Layer 14 of a small transformer language model trained on English Wikipedia (19 layers, counted from 0, width 96).
Take only the direct path to the model's output, skipping the later layers: a vector added to the residual stream pushes a token's score in proportion to its dot product with that token's output vector.

Output vectors of the tokens that the questions are about. A number n stands for (n - 500) times 0.0038.
"”": 605,458,647,539,399,522,336,626,554,296,566,801,502,689,566,507,298,381,418,667,814,534,768,519,372,570,556,529,488,600,342,665,424,809,337,530,403,563,566,249,373,548,378,804,524,590,393,275,469,141,565,245,650,387,379,305,339,490,171,638,457,424,617,407,516,739,632,390,490,479,342,609,624,369,592,360,392,530,482,447,456,465,306,667,516,746,416,511,639,756,653,327,637,542,382,407
" Genomic": 462,539,421,248,538,532,490,679,611,481,374,695,807,503,53,432,445,465,500,637,363,245,737,337,369,316,371,640,676,242,405,452,303,591,466,690,557,329,484,467,498,655,817,582,658,508,344,609,429,373,524,454,506,438,772,655,333,702,485,336,775,419,338,607,601,521,348,417,567,482,437,473,375,422,485,618,499,464,493,608,599,506,406,552,341,569,444,318,747,648,472,465,431,731,525,662
" residency": 430,639,443,417,516,593,397,697,381,495,413,539,521,553,624,391,586,485,380,423,389,621,556,608,426,422,462,413,437,566,656,388,404,495,463,561,495,355,585,575,774,542,536,605,648,449,301,544,521,479,442,438,702,455,426,524,467,474,508,352,622,504,485,392,600,480,360,444,563,479,463,530,402,502,486,358,410,423,419,507,544,443,497,656,659,598,343,404,612,622,547,453,666,494,621,424
" few": 263,566,579,417,958,561,453,617,394,340,358,746,596,593,549,550,547,323,671,285,504,655,506,560,311,472,353,274,424,721,479,644,736,496,386,780,471,409,426,487,649,490,550,590,435,452,664,536,571,512,605,555,395,408,453,443,345,541,345,379,560,500,478,549,472,335,638,510,549,414,704,396,637,368,599,486,400,370,641,332,561,622,561,430,484,322,457,212,499,547,409,578,586,512,401,503
" later": 383,454,363,574,557,507,417,561,336,496,371,364,566,642,677,573,559,397,446,522,703,411,410,428,577,656,449,528,600,473,432,590,447,468,520,690,477,326,437,606,479,423,320,613,791,418,737,597,555,612,632,466,444,515,483,532,499,512,424,396,336,567,362,481,483,568,590,639,504,371,697,542,519,503,362,458,417,563,349,555,662,494,565,403,612,372,347,329,286,573,465,506,485,509,525,560
");": 520,382,574,647,501,414,731,473,537,557,544,574,664,586,447,503,598,412,721,337,637,700,525,366,408,663,555,528,530,620,578,697,707,592,522,602,489,431,622,419,430,620,402,686,408,486,445,760,556,450,540,543,620,247,155,595,284,444,319,583,325,604,624,552,229,486,540,408,501,338,231,471,304,455,321,531,486,616,758,413,378,443,322,289,530,471,616,341,625,436,677,570,361,333,475,451
" viewers": 624,481,622,238,630,614,427,505,484,507,616,283,339,617,278,308,547,672,772,499,400,681,568,381,344,652,568,611,499,354,423,504,442,491,321,820,566,542,361,584,670,527,626,471,433,611,461,427,486,844,660,515,665,471,622,482,381,367,780,463,473,348,519,370,521,404,314,399,571,393,462,564,350,372,563,400,396,509,766,484,483,508,385,603,394,459,481,102,558,320,556,505,560,522,676,571
"easing": 312,587,618,275,851,493,585,544,430,529,369,774,417,573,584,419,420,605,283,777,672,506,600,704,381,382,545,434,308,426,405,617,403,273,611,719,496,303,502,642,423,671,662,603,409,428,510,737,381,378,436,358,586,520,814,415,379,356,260,374,552,663,527,357,522,373,459,586,517,442,565,655,476,326,575,521,391,488,447,457,471,485,413,325,525,699,315,334,672,363,581,462,602,412,773,596
" bid": 486,607,530,343,558,489,539,418,557,380,422,568,579,502,596,336,535,647,482,430,553,616,517,625,493,506,453,457,303,406,525,598,594,728,501,437,430,326,585,535,634,482,458,356,385,596,639,571,525,337,485,568,621,558,479,398,364,364,503,430,553,524,607,642,557,526,376,439,511,347,575,505,414,445,460,449,312,541,464,533,667,403,577,655,528,406,400,420,578,766,430,340,578,507,485,533
"(2012–201": 686,387,643,335,437,669,489,716,363,592,519,542,739,580,557,595,243,572,616,484,393,548,721,438,329,507,487,472,531,589,649,693,553,503,532,534,510,511,530,372,573,673,536,428,440,567,337,675,349,229,326,394,664,347,465,483,399,468,395,544,275,414,411,556,493,367,325,236,546,333,458,379,535,686,593,254,472,609,440,628,346,396,520,748,530,567,435,375,801,607,485,400,608,620,532,558
" had": 288,457,512,420,583,525,445,392,572,377,699,553,384,517,473,594,611,530,563,541,460,617,592,470,549,533,464,497,455,545,489,519,415,702,581,599,566,520,520,508,417,462,415,593,507,518,737,586,563,627,616,536,440,620,397,653,587,302,257,394,355,387,429,514,526,532,627,531,470,399,565,430,572,561,471,420,439,576,479,483,724,460,252,355,484,421,296,319,594,480,660,532,509,409,447,424
"scale": 623,547,601,422,465,517,447,382,458,405,368,742,447,594,381,265,460,292,282,497,445,636,542,631,321,487,405,497,538,647,576,515,800,406,258,642,608,472,384,430,653,626,372,320,499,516,301,509,511,533,342,554,508,422,511,519,338,565,356,256,544,604,253,498,627,547,592,479,497,604,494,565,506,549,751,540,422,559,579,531,651,589,634,524,677,571,336,475,536,644,392,529,553,286,672,543
"\")": 427,200,665,645,658,542,358,604,606,573,625,705,636,532,477,454,331,254,497,540,584,662,917,160,500,692,562,594,542,643,479,573,612,889,266,478,405,621,731,385,463,590,400,706,473,493,285,440,434,156,616,471,700,267,276,503,319,607,299,494,361,380,534,477,356,794,576,472,503,499,349,530,394,473,672,483,237,441,974,325,277,285,365,578,517,814,548,425,591,367,483,503,360,595,402,438
"lveolar": 618,354,725,452,738,580,541,579,651,507,336,630,576,491,296,336,380,410,590,415,378,625,575,418,550,259,417,577,396,743,465,542,507,352,296,554,536,252,356,531,481,698,652,476,671,578,206,661,489,540,419,653,679,337,444,665,288,612,387,362,652,474,408,499,577,394,518,246,519,566,626,370,495,194,545,480,471,410,480,560,554,466,479,538,410,526,528,383,667,611,483,349,537,651,707,793
" dollars": 469,511,643,544,614,527,373,542,334,495,726,603,505,419,609,274,511,574,420,477,437,802,513,638,397,575,662,372,509,299,654,593,706,745,331,895,477,487,563,715,696,539,373,520,321,603,327,604,501,481,626,328,612,371,614,267,281,240,589,323,573,511,567,427,525,393,356,294,536,330,441,592,487,420,493,322,421,391,659,577,432,541,511,517,495,553,434,241,774,446,460,358,492,475,631,565
" lasted": 256,446,567,295,654,550,483,527,525,412,528,703,480,517,368,654,504,428,601,451,383,662,656,420,539,602,507,465,535,519,515,661,575,594,423,657,482,295,602,544,622,494,504,590,593,607,529,641,411,461,349,703,571,604,337,632,512,355,397,276,388,431,157,434,577,398,535,391,508,365,658,533,356,490,493,522,238,596,610,579,764,515,413,536,583,554,386,186,783,495,521,356,503,391,514,467
" assignment": 392,585,369,401,547,411,447,527,616,538,583,452,562,560,441,428,553,547,306,415,516,488,452,565,527,405,598,514,510,493,592,585,521,619,474,753,313,326,357,570,766,527,460,588,449,419,415,587,523,328,380,593,643,366,389,473,525,678,533,349,502,374,506,517,592,478,500,419,566,453,586,509,309,481,556,380,374,600,471,591,432,502,546,629,430,540,359,465,676,671,559,437,637,439,729,334
" appeared": 410,512,462,347,520,520,364,400,379,479,600,515,374,562,525,536,604,324,685,437,452,590,754,491,597,597,380,544,433,644,488,573,340,667,449,739,548,381,552,503,544,531,529,593,597,634,365,507,503,584,363,545,583,578,416,681,510,450,388,445,529,281,388,538,472,538,496,538,493,366,649,430,567,619,511,308,354,689,254,485,678,532,359,510,391,461,417,306,764,528,619,506,562,347,409,484
" subsequent": 222,335,518,505,719,581,364,557,375,622,448,602,504,530,383,497,510,397,531,539,580,451,326,482,351,528,305,524,546,546,661,729,453,441,417,723,539,263,564,570,690,478,378,486,563,341,683,419,569,574,567,651,485,552,584,503,344,519,425,277,502,515,462,559,491,380,479,541,574,535,683,535,398,532,468,511,434,526,436,518,539,538,426,417,545,579,375,323,503,677,360,517,623,570,556,553
"’": 712,276,438,257,353,440,500,477,563,330,564,651,569,669,635,409,451,702,547,527,580,309,562,528,393,545,602,467,430,397,494,509,263,653,410,493,518,450,615,327,408,558,422,821,607,407,570,521,563,504,650,546,467,435,390,286,484,297,309,469,343,465,700,396,647,573,558,551,446,443,523,549,633,641,707,402,567,589,476,580,515,295,438,485,602,526,386,449,461,648,564,458,649,433,443,530

Output weights of attention head 0. The head adds the sum of these rows, row i times number i of z. A number n stands for (n - 500) times 0.0015.
o0: 451,824,458,588,413,562,400,360,466,205,363,609,373,538,574,361,723,338,534,417,447,492,662,653,349,440,403,522,463,718,441,689,219,365,680,396,501,612,545,524,440,551,510,599,679,378,390,343,309,451,487,407,367,507,621,341,373,395,302,715,643,581,540,540,762,424,342,623,557,399,580,434,543,464,374,639,420,508,297,314,735,678,531,458,422,647,263,644,691,708,651,595,788,216,699,407
o1: 745,548,459,400,350,649,521,375,530,706,468,379,533,483,369,536,395,601,495,447,457,595,379,652,236,454,458,576,651,510,700,337,587,450,526,588,770,418,329,530,602,372,589,485,527,428,553,479,510,600,384,503,872,380,608,674,265,385,511,588,602,233,443,540,396,266,310,738,657,407,529,380,490,383,495,399,555,396,283,639,741,408,573,542,446,619,359,574,795,214,514,655,495,421,480,480
o2: 597,415,549,586,529,489,490,563,646,241,372,563,494,449,770,207,465,394,580,382,714,361,491,418,337,511,442,499,505,578,275,492,357,579,589,405,246,441,660,533,425,285,539,388,491,446,531,468,534,268,482,712,498,521,482,385,605,457,413,642,570,622,619,708,378,505,518,711,422,454,435,528,194,565,601,503,524,533,837,633,604,393,578,684,283,679,490,432,593,478,623,692,547,405,408,549
o3: 694,401,476,515,497,608,550,558,459,646,620,467,576,258,478,220,749,850,420,468,452,426,274,532,477,624,524,586,643,444,720,323,652,501,217,689,388,486,432,340,634,255,608,708,531,516,560,637,659,563,380,611,600,340,536,556,143,352,671,156,421,591,694,396,478,630,516,502,407,290,778,398,539,376,410,197,479,366,439,453,656,699,490,581,454,431,651,544,577,627,497,471,362,505,620,459
o4: 320,487,334,406,541,411,371,496,588,327,737,438,235,610,468,533,495,243,638,659,327,376,708,498,707,589,490,451,519,700,518,530,505,653,551,587,431,595,601,574,431,478,581,403,665,590,337,242,553,312,644,485,372,550,448,482,647,415,431,405,488,655,291,612,576,585,601,432,676,490,542,396,616,270,434,661,460,408,367,576,555,299,688,447,581,773,307,386,456,531,259,625,425,614,461,686
o5: 653,418,560,570,251,675,780,566,470,419,648,491,896,414,689,394,440,776,676,467,447,669,174,545,223,481,492,441,419,429,438,412,709,574,499,579,629,428,387,439,533,470,375,691,565,455,549,439,571,527,443,523,547,518,392,618,419,297,369,377,416,605,398,728,549,341,523,308,551,560,453,679,402,577,678,355,662,412,385,638,572,544,476,312,395,220,152,506,479,723,574,524,484,461,462,434
o6: 290,186,573,310,401,285,372,592,569,617,444,623,757,633,627,525,218,591,584,544,330,439,714,496,467,510,492,723,477,341,456,655,417,606,519,457,392,396,360,524,475,563,534,602,524,460,462,700,499,701,596,502,546,442,764,631,421,593,504,660,481,266,552,584,544,493,419,412,691,681,424,459,294,275,595,319,623,390,675,644,354,463,235,580,661,520,614,583,363,478,282,467,473,373,461,534
o7: 181,340,653,350,577,633,387,500,590,543,552,369,476,421,366,506,422,415,442,429,448,547,563,273,596,565,630,578,484,667,588,577,422,641,699,713,463,687,466,495,461,497,413,203,538,455,440,509,546,546,494,328,586,406,193,418,485,557,441,501,444,552,638,467,713,669,462,454,587,461,519,410,448,571,431,733,643,633,606,451,233,455,457,558,504,511,879,683,466,359,310,273,467,512,516,514
o8: 561,532,849,726,513,598,429,395,521,516,438,522,570,348,462,472,669,520,543,539,757,486,530,460,612,468,551,547,453,439,287,657,374,517,655,795,313,667,484,475,606,589,419,635,649,526,234,399,344,239,334,473,523,515,373,293,537,539,351,446,490,512,606,475,706,668,583,252,421,451,526,498,437,251,467,530,350,551,547,709,464,587,461,567,325,376,656,534,665,462,498,250,427,536,266,529
o9: 489,456,497,356,589,513,402,261,701,199,497,526,527,381,389,397,742,554,405,562,337,425,255,797,445,427,306,614,529,499,398,631,451,450,634,440,584,395,420,599,422,554,391,330,656,602,531,710,464,533,526,586,411,608,678,633,652,460,442,383,435,352,465,624,440,348,673,506,549,270,497,570,602,416,502,482,485,584,590,542,762,592,454,492,486,373,448,515,397,752,593,419,335,636,619,614
o10: 465,708,507,270,561,366,251,297,679,399,494,667,416,498,430,534,608,363,423,403,637,364,499,724,450,491,465,643,304,538,633,397,551,283,466,545,603,574,280,441,597,641,535,603,425,426,578,265,428,728,616,571,267,602,615,636,469,466,449,460,517,320,292,528,890,617,680,568,679,380,741,289,371,542,634,400,166,556,382,468,747,514,482,415,657,547,345,553,207,543,608,520,646,529,447,429
o11: 622,545,776,631,329,417,566,400,749,427,430,586,635,385,498,548,544,554,438,352,668,262,569,383,585,510,578,568,579,478,604,347,487,326,461,645,471,580,439,300,559,562,454,679,575,591,429,426,580,443,517,815,611,222,376,428,449,623,547,411,442,488,543,488,568,248,399,186,385,608,556,623,529,412,377,460,426,323,309,726,504,479,458,604,474,524,542,520,478,747,596,406,347,588,573,546
o12: 550,333,694,431,548,500,460,601,585,470,677,731,556,428,602,421,492,532,394,550,735,466,526,473,543,805,607,483,209,327,280,497,517,452,425,324,371,337,421,265,345,352,307,756,590,515,520,390,320,307,516,483,500,528,229,400,477,635,491,447,378,450,458,598,448,564,521,767,480,546,638,497,489,478,496,569,379,601,528,563,413,518,467,580,636,657,535,463,567,522,562,479,599,531,606,692
o13: 613,448,531,398,564,384,556,397,428,619,541,447,647,409,464,536,654,435,532,785,559,353,96,643,721,613,471,470,399,458,525,593,284,85,533,545,704,405,399,443,345,605,527,504,516,674,483,426,348,723,417,885,410,540,592,401,392,637,503,655,579,557,362,537,449,416,471,332,339,411,623,623,308,436,570,587,300,403,600,309,484,634,404,238,632,221,592,673,437,577,609,635,465,581,628,534
o14: 398,563,485,604,549,765,531,550,408,641,297,389,503,525,634,579,501,724,365,417,534,589,621,419,711,398,437,452,657,423,493,206,685,578,461,542,497,575,337,628,443,451,488,610,498,382,407,452,656,447,679,421,357,489,403,486,870,391,700,323,626,254,459,606,376,403,546,600,694,552,561,498,403,437,410,400,379,494,818,579,573,562,723,462,469,327,492,450,168,115,399,466,423,581,649,473
o15: 541,477,711,416,422,446,435,573,587,363,354,507,507,694,424,390,534,661,635,564,622,295,452,564,368,291,304,569,581,308,473,695,593,470,549,797,374,502,498,393,754,416,335,509,696,571,414,506,278,513,543,675,463,419,573,501,323,460,629,662,634,490,503,536,619,298,429,488,421,209,520,238,580,386,518,444,333,517,344,592,468,713,627,589,459,408,332,562,482,910,574,592,484,480,599,364
o16: 681,603,262,362,337,323,440,541,446,489,593,691,400,517,630,625,540,578,419,690,403,533,428,506,476,494,371,652,536,398,651,533,808,634,431,304,551,350,564,448,624,407,565,468,496,476,530,458,344,486,391,650,401,658,634,521,360,578,339,725,400,567,630,547,503,412,492,579,737,549,502,583,416,283,472,392,446,329,562,418,265,751,666,433,704,508,513,691,583,544,585,465,310,279,235,464
o17: 460,506,264,519,516,381,553,479,559,484,549,651,602,470,672,693,808,523,124,211,591,672,471,662,590,594,587,403,333,681,566,537,767,402,413,466,578,286,620,489,564,629,336,525,480,343,628,253,629,504,550,545,447,546,537,363,313,450,319,432,322,545,469,552,563,420,604,366,615,458,286,517,748,440,398,370,420,586,594,462,565,433,772,333,591,477,377,520,590,462,705,714,472,396,441,307
o18: 777,566,374,479,362,517,565,571,547,400,398,406,487,279,542,559,601,675,341,621,558,385,467,544,718,220,504,330,440,340,538,611,218,615,661,298,580,479,506,521,513,757,270,602,759,600,703,487,438,543,463,456,562,352,693,667,341,709,346,555,422,809,348,472,730,460,307,357,364,727,403,556,334,393,329,526,737,448,190,457,526,751,509,297,344,420,398,644,488,752,714,439,434,465,526,586
o19: 438,326,499,506,472,635,480,563,405,515,574,576,422,539,478,583,528,556,532,693,522,465,677,376,525,711,296,309,435,532,635,634,703,808,453,540,510,539,433,399,273,515,687,656,541,604,496,450,524,542,628,696,467,473,476,476,617,289,400,390,285,568,428,542,327,702,301,394,569,585,548,558,469,724,569,417,381,429,648,546,285,404,489,438,383,490,509,394,494,342,241,580,441,316,665,554
o20: 421,576,372,378,698,328,570,465,454,700,482,530,523,508,476,655,287,420,258,541,273,362,522,633,612,631,371,309,294,521,273,328,371,600,604,472,414,544,671,518,293,335,491,580,577,342,464,636,471,553,540,403,836,538,840,824,803,701,564,434,347,583,352,451,498,669,420,635,557,417,601,462,387,579,132,307,419,636,374,421,390,462,621,605,563,716,416,293,596,642,625,626,505,439,628,457
o21: 626,533,571,538,509,422,449,535,452,472,377,556,408,425,441,478,592,417,639,534,334,320,544,437,481,758,600,779,454,450,547,549,378,548,555,526,386,214,349,673,438,461,404,517,481,675,632,562,670,611,487,533,355,327,510,574,346,705,505,470,714,503,348,330,582,357,446,374,481,730,563,533,502,331,479,583,541,407,558,573,557,514,615,539,332,475,595,459,508,393,482,338,563,700,488,407
o22: 425,418,418,601,487,489,421,600,550,574,508,509,458,697,615,493,348,320,258,504,572,366,841,435,540,656,550,479,442,386,543,338,476,677,410,364,404,592,414,499,406,588,560,595,502,531,506,277,496,241,617,409,343,596,503,707,869,579,476,426,531,370,397,654,399,633,580,563,709,405,469,725,486,540,596,457,381,326,692,301,607,268,570,589,581,710,628,418,503,212,331,450,480,531,586,368
o23: 351,274,661,485,215,454,675,650,422,509,404,274,702,714,505,535,493,598,676,492,623,441,329,300,490,492,514,541,405,186,512,684,410,421,410,540,617,285,283,485,679,549,367,667,508,277,341,568,297,569,639,365,694,376,426,422,479,455,498,589,680,466,612,675,551,424,467,692,435,423,516,626,639,288,669,392,288,217,464,550,389,678,533,629,496,490,469,649,555,646,693,819,400,434,618,583
o24: 404,449,581,765,387,418,557,396,691,455,473,397,610,480,416,683,559,492,554,374,410,664,629,561,424,484,323,500,590,577,578,541,483,503,449,398,545,567,531,494,448,467,705,475,401,455,492,551,531,534,607,601,520,529,599,567,644,402,679,466,378,394,446,740,250,493,382,290,718,244,417,456,273,534,574,309,337,556,444,436,684,553,495,498,609,454,505,289,596,492,630,582,384,626,416,463
o25: 354,481,559,395,721,381,322,436,599,363,776,568,538,415,530,551,287,368,650,543,570,613,509,402,488,698,517,648,364,480,442,688,642,537,523,205,526,417,759,437,358,681,379,411,468,671,505,449,354,533,643,579,534,392,407,461,483,647,339,639,433,508,429,511,346,629,435,318,614,412,395,532,524,573,689,609,418,523,704,302,526,523,306,408,551,559,625,725,559,261,531,434,342,559,599,376
o26: 517,472,339,564,694,561,645,596,529,404,529,436,528,626,576,531,645,590,440,596,540,489,452,698,599,492,460,313,629,358,486,480,490,352,371,751,506,195,147,956,402,547,664,641,625,308,372,456,749,633,510,655,604,748,471,586,496,433,589,491,661,364,345,520,584,501,212,644,592,550,458,433,437,284,338,414,200,555,494,448,768,541,423,278,851,274,529,398,281,468,540,484,314,359,695,354
o27: 400,561,625,592,484,515,400,717,585,519,543,596,337,339,401,650,682,257,629,503,532,783,693,355,443,480,298,386,539,703,468,626,450,512,331,554,337,527,367,671,444,557,462,349,495,530,288,592,297,668,639,514,575,450,531,668,430,534,464,598,542,359,255,435,515,542,593,632,502,633,443,247,481,435,487,537,399,525,860,350,396,309,483,454,607,682,578,375,313,342,472,495,513,348,603,523
o28: 453,407,713,598,483,323,433,478,687,403,652,781,474,515,584,401,624,469,522,644,736,370,648,561,470,496,776,779,401,407,374,855,526,720,541,577,492,505,511,159,566,539,121,580,345,735,442,291,583,436,523,323,442,459,454,321,416,351,102,761,536,576,646,234,530,397,624,291,358,438,325,540,428,502,590,331,585,448,400,673,438,677,492,534,407,632,522,510,448,870,591,275,622,568,313,418
o29: 372,590,459,724,595,471,605,612,633,409,286,507,338,791,600,371,443,407,571,580,486,450,827,341,450,355,635,702,631,370,155,477,365,768,489,514,265,425,610,340,883,573,542,561,396,564,692,412,534,323,544,404,95,303,563,403,422,471,598,680,494,503,664,336,513,557,488,580,773,542,283,458,516,278,602,768,694,408,703,531,259,407,499,750,398,598,750,359,569,442,136,184,255,641,298,781
o30: 421,500,276,355,570,542,447,542,420,671,400,456,434,279,568,383,682,673,554,381,535,520,250,439,634,658,453,366,435,329,394,395,433,581,447,421,242,360,287,651,485,391,646,377,607,438,517,476,218,599,453,949,676,467,444,610,627,455,658,276,411,535,571,636,640,613,618,503,752,363,694,702,415,505,353,460,495,381,522,679,361,707,471,557,637,483,985,285,621,505,467,387,441,482,586,506
o31: 545,311,374,387,458,692,566,413,322,596,424,444,622,439,638,655,599,612,302,279,608,701,346,531,463,641,365,312,565,595,857,472,762,666,510,542,563,504,674,578,408,140,628,576,602,317,513,757,453,347,442,750,587,423,253,618,708,245,294,347,297,589,325,722,338,375,512,530,512,477,729,393,492,479,252,384,407,640,409,462,597,568,463,294,652,768,236,233,444,570,616,729,676,521,670,387

Each question shows a token from some text and the vector z that the head gathered there. A number n stands for (n - 500) times 0.0053.

" Pass": 357,524,577,689,365,601,366,567,550,488,334,611,466,618,357,564,428,515,514,542,465,541,392,581,580,591,445,464,549,653,535,480
Pushed up most: ");"

" team": 510,535,533,611,401,590,288,544,594,404,635,188,458,420,345,498,522,750,505,697,464,401,419,335,670,537,598,596,738,476,607,571
Which of these tokens does it push down most? " Genomic"

":": 372,463,705,738,377,571,367,429,561,561,424,541,459,664,319,689,518,519,454,554,409,515,344,442,607,525,445,486,530,706,589,533
Which three tokens does it push up most, strongest first? ");", " bid", " dollars"

" the": 558,472,594,650,440,544,293,459,599,608,467,402,521,519,345,574,460,578,462,542,542,449,441,438,542,452,550,512,632,442,539,581
Pushed up most: " bid"

" appeared": 490,528,623,651,443,523,445,577,419,494,555,371,593,573,438,531,606,607,428,502,619,412,497,448,475,551,446,465,582,442,610,515
Pushed up most: " bid"

"first": 435,668,477,466,490,475,379,178,341,548,721,279,344,411,322,651,546,453,355,684,679,504,672,333,434,478,632,440,455,536,652,451
Pushed up most: " appeared"

" a": 297,463,637,480,594,616,516,334,578,483,412,489,577,462,457,647,561,479,558,539,557,474,384,299,402,258,432,806,545,302,304,815
Which of these tokens does it push down most? " viewers"

" by": 581,505,647,634,403,532,494,499,465,593,558,358,489,422,409,586,523,619,498,530,594,376,470,516,514,372,593,464,595,414,560,524
Pushed up most: " bid"

"s": 590,527,470,536,521,496,542,404,492,522,460,201,468,488,315,553,497,512,540,571,574,433,415,467,435,373,580,473,647,372,516,547
Which of these tokens does it push down most? "\")"

" stint": 520,569,530,489,432,432,435,320,415,549,637,320,417,432,309,625,560,423,412,612,639,506,567,404,456,535,571,527,553,541,603,409
Which of these tokens does it push down most? ");"

" $1": 394,442,621,551,508,518,476,548,541,470,411,454,525,524,441,627,494,402,434,487,452,451,380,477,492,524,534,602,565,470,632,587
Pushed up most: ");"

"ino": 546,478,634,420,603,544,460,375,526,461,396,198,488,469,366,514,568,480,514,689,666,346,463,569,540,455,594,589,701,408,632,529
Which of these tokens does it push down most? "lveolar"

" 75": 347,575,629,648,479,499,335,568,557,557,353,464,588,496,327,745,438,398,379,488,458,598,473,574,623,633,578,609,500,688,578,370
Which two tokens does it push up most, strongest first? " viewers", "\")"

" was": 609,501,686,460,576,569,517,525,362,428,515,416,547,590,613,489,572,749,483,460,717,319,522,606,364,220,599,389,618,325,779,604
Pushed up most: " later"

" 20": 219,480,643,531,604,608,352,534,632,589,545,417,633,298,330,558,450,571,288,556,560,391,533,443,620,548,494,647,374,535,895,480
Which of these tokens does it push down most? "easing"

" 30": 387,481,707,687,416,573,381,433,562,562,405,501,479,629,331,680,497,486,434,524,426,481,366,467,597,545,457,519,527,664,596,536
Which three tokens does it push up most, strongest first? ");", " bid", " dollars"

" (2003)": 354,524,546,635,342,630,386,571,548,476,311,604,419,589,341,520,431,463,547,536,463,504,389,595,549,587,375,418,533,581,505,504
Which three tokens does it push up most, strongest first? ");", "(2012–201", " dollars"

" named": 394,409,551,577,455,533,571,606,487,532,503,369,586,516,337,572,595,493,477,464,591,371,589,562,577,492,543,507,650,438,633,499
Which of these tokens does it push down most? "lveolar"

" Esther": 513,406,596,526,519,508,512,486,556,565,475,324,470,444,367,539,624,469,544,572,548,459,522,590,619,507,548,617,589,448,576,606
Which of these tokens does it push down most? "lveolar"

"===": 938,377,764,436,352,306,556,423,591,702,561,421,482,256,207,702,520,397,477,612,545,546,507,445,611,604,515,526,698,529,548,315
Which of these tokens does it push down most? " later"

"-": 220,484,646,598,576,613,301,513,597,567,573,427,608,329,352,547,448,561,325,562,569,387,516,480,623,542,529,635,373,513,938,497
Which two tokens does it push up most, strongest first? " lasted", "\")"

"yard": 361,582,685,722,360,515,501,673,427,539,421,393,584,455,530,559,719,817,418,382,644,183,593,513,432,367,617,414,522,292,814,588
Pushed up most: " assignment"

" Vertical": 370,476,593,699,292,474,479,512,514,549,598,555,578,586,435,692,506,306,508,434,488,592,371,485,554,566,574,574,517,471,831,403
Which two tokens does it push up most, strongest first? " viewers", "lveolar"

" criticized": 407,489,706,683,429,569,640,665,374,500,405,434,600,503,635,507,635,627,456,381,573,322,539,516,420,387,651,390,576,427,715,549
Pushed up most: " assignment"

" fifth": 350,560,631,714,372,505,514,670,443,544,407,348,590,413,488,539,733,793,368,374,649,180,596,506,446,372,603,460,526,293,775,584
Pushed up most: " assignment"

" Likud": 605,470,558,497,413,569,566,528,442,418,376,300,563,453,306,594,636,575,620,677,534,408,393,626,466,433,584,484,838,346,514,384
Which two tokens does it push up most, strongest first? "”", "’"

" after": 476,396,435,569,466,458,455,531,429,533,573,314,556,529,425,528,519,509,413,537,465,410,576,532,478,427,586,469,575,291,471,599
Pushed up most: " had"

" alongside": 575,509,574,486,374,528,493,541,448,500,441,335,566,450,313,596,568,573,550,583,493,408,404,598,470,405,588,518,704,356,460,393
Which three tokens does it push up most, strongest first? "”", "’", "easing"

" Abbott": 291,338,526,644,450,646,636,603,429,421,455,363,593,529,421,524,682,530,472,269,611,321,597,664,639,345,658,438,627,417,737,594
Pushed up most: " assignment"

",": 588,619,677,629,541,568,398,463,560,611,466,358,460,484,344,819,589,308,492,580,528,615,565,429,539,576,519,463,465,690,791,421
Pushed up most: " Genomic"

" Mesa": 611,452,655,431,583,549,449,487,576,425,405,334,502,541,333,522,579,586,543,740,664,518,561,644,497,528,590,638,688,489,557,595
Which two tokens does it push up most, strongest first? "”", "\")"

" in": 658,418,663,361,607,563,428,465,599,373,398,310,507,580,316,468,577,646,580,799,711,527,563,669,498,482,666,645,738,434,566,621
Which of these tokens does it push down most? " viewers"

"*": 452,521,598,598,481,557,395,626,552,499,375,489,570,503,333,603,455,410,530,532,472,639,561,600,563,691,434,570,506,670,539,422
Which two tokens does it push up most, strongest first? "\")", "”"

" A": 477,464,651,582,541,514,506,532,518,564,408,401,496,487,379,624,622,427,523,560,550,500,519,548,545,601,470,623,574,555,540,546
Which three tokens does it push up most, strongest first? "\")", "”", ");"

"st": 598,541,631,548,407,565,443,608,503,503,601,374,664,522,450,576,537,570,387,545,522,361,464,591,368,464,577,491,605,429,648,436
Pushed up most: "’"

"boy": 534,404,540,461,478,468,452,438,490,438,561,285,516,531,397,404,594,687,502,534,620,415,518,535,502,255,606,551,617,372,700,693
Pushed up most: " later"

" Bernard": 541,478,633,427,598,540,466,390,529,474,398,211,488,467,362,523,567,476,498,669,652,351,468,565,534,475,579,592,689,421,628,527
Which of these tokens does it push down most? "lveolar"

" 2003)": 360,662,501,610,355,654,434,609,508,363,292,597,428,576,338,521,378,368,630,502,438,540,364,611,550,578,327,440,408,474,491,471
Which three tokens does it push up most, strongest first? "(2012–201", ");", "lveolar"

" resignation": 486,533,555,706,436,598,375,559,596,574,457,408,545,426,388,576,546,675,344,519,509,462,401,341,534,420,613,478,702,392,511,591
Pushed up most: " dollars"

" In": 576,515,539,534,524,508,542,441,500,522,466,223,481,507,331,550,539,463,510,582,534,434,426,494,437,470,531,525,630,410,551,560
Which two tokens does it push up most, strongest first? "easing", " appeared"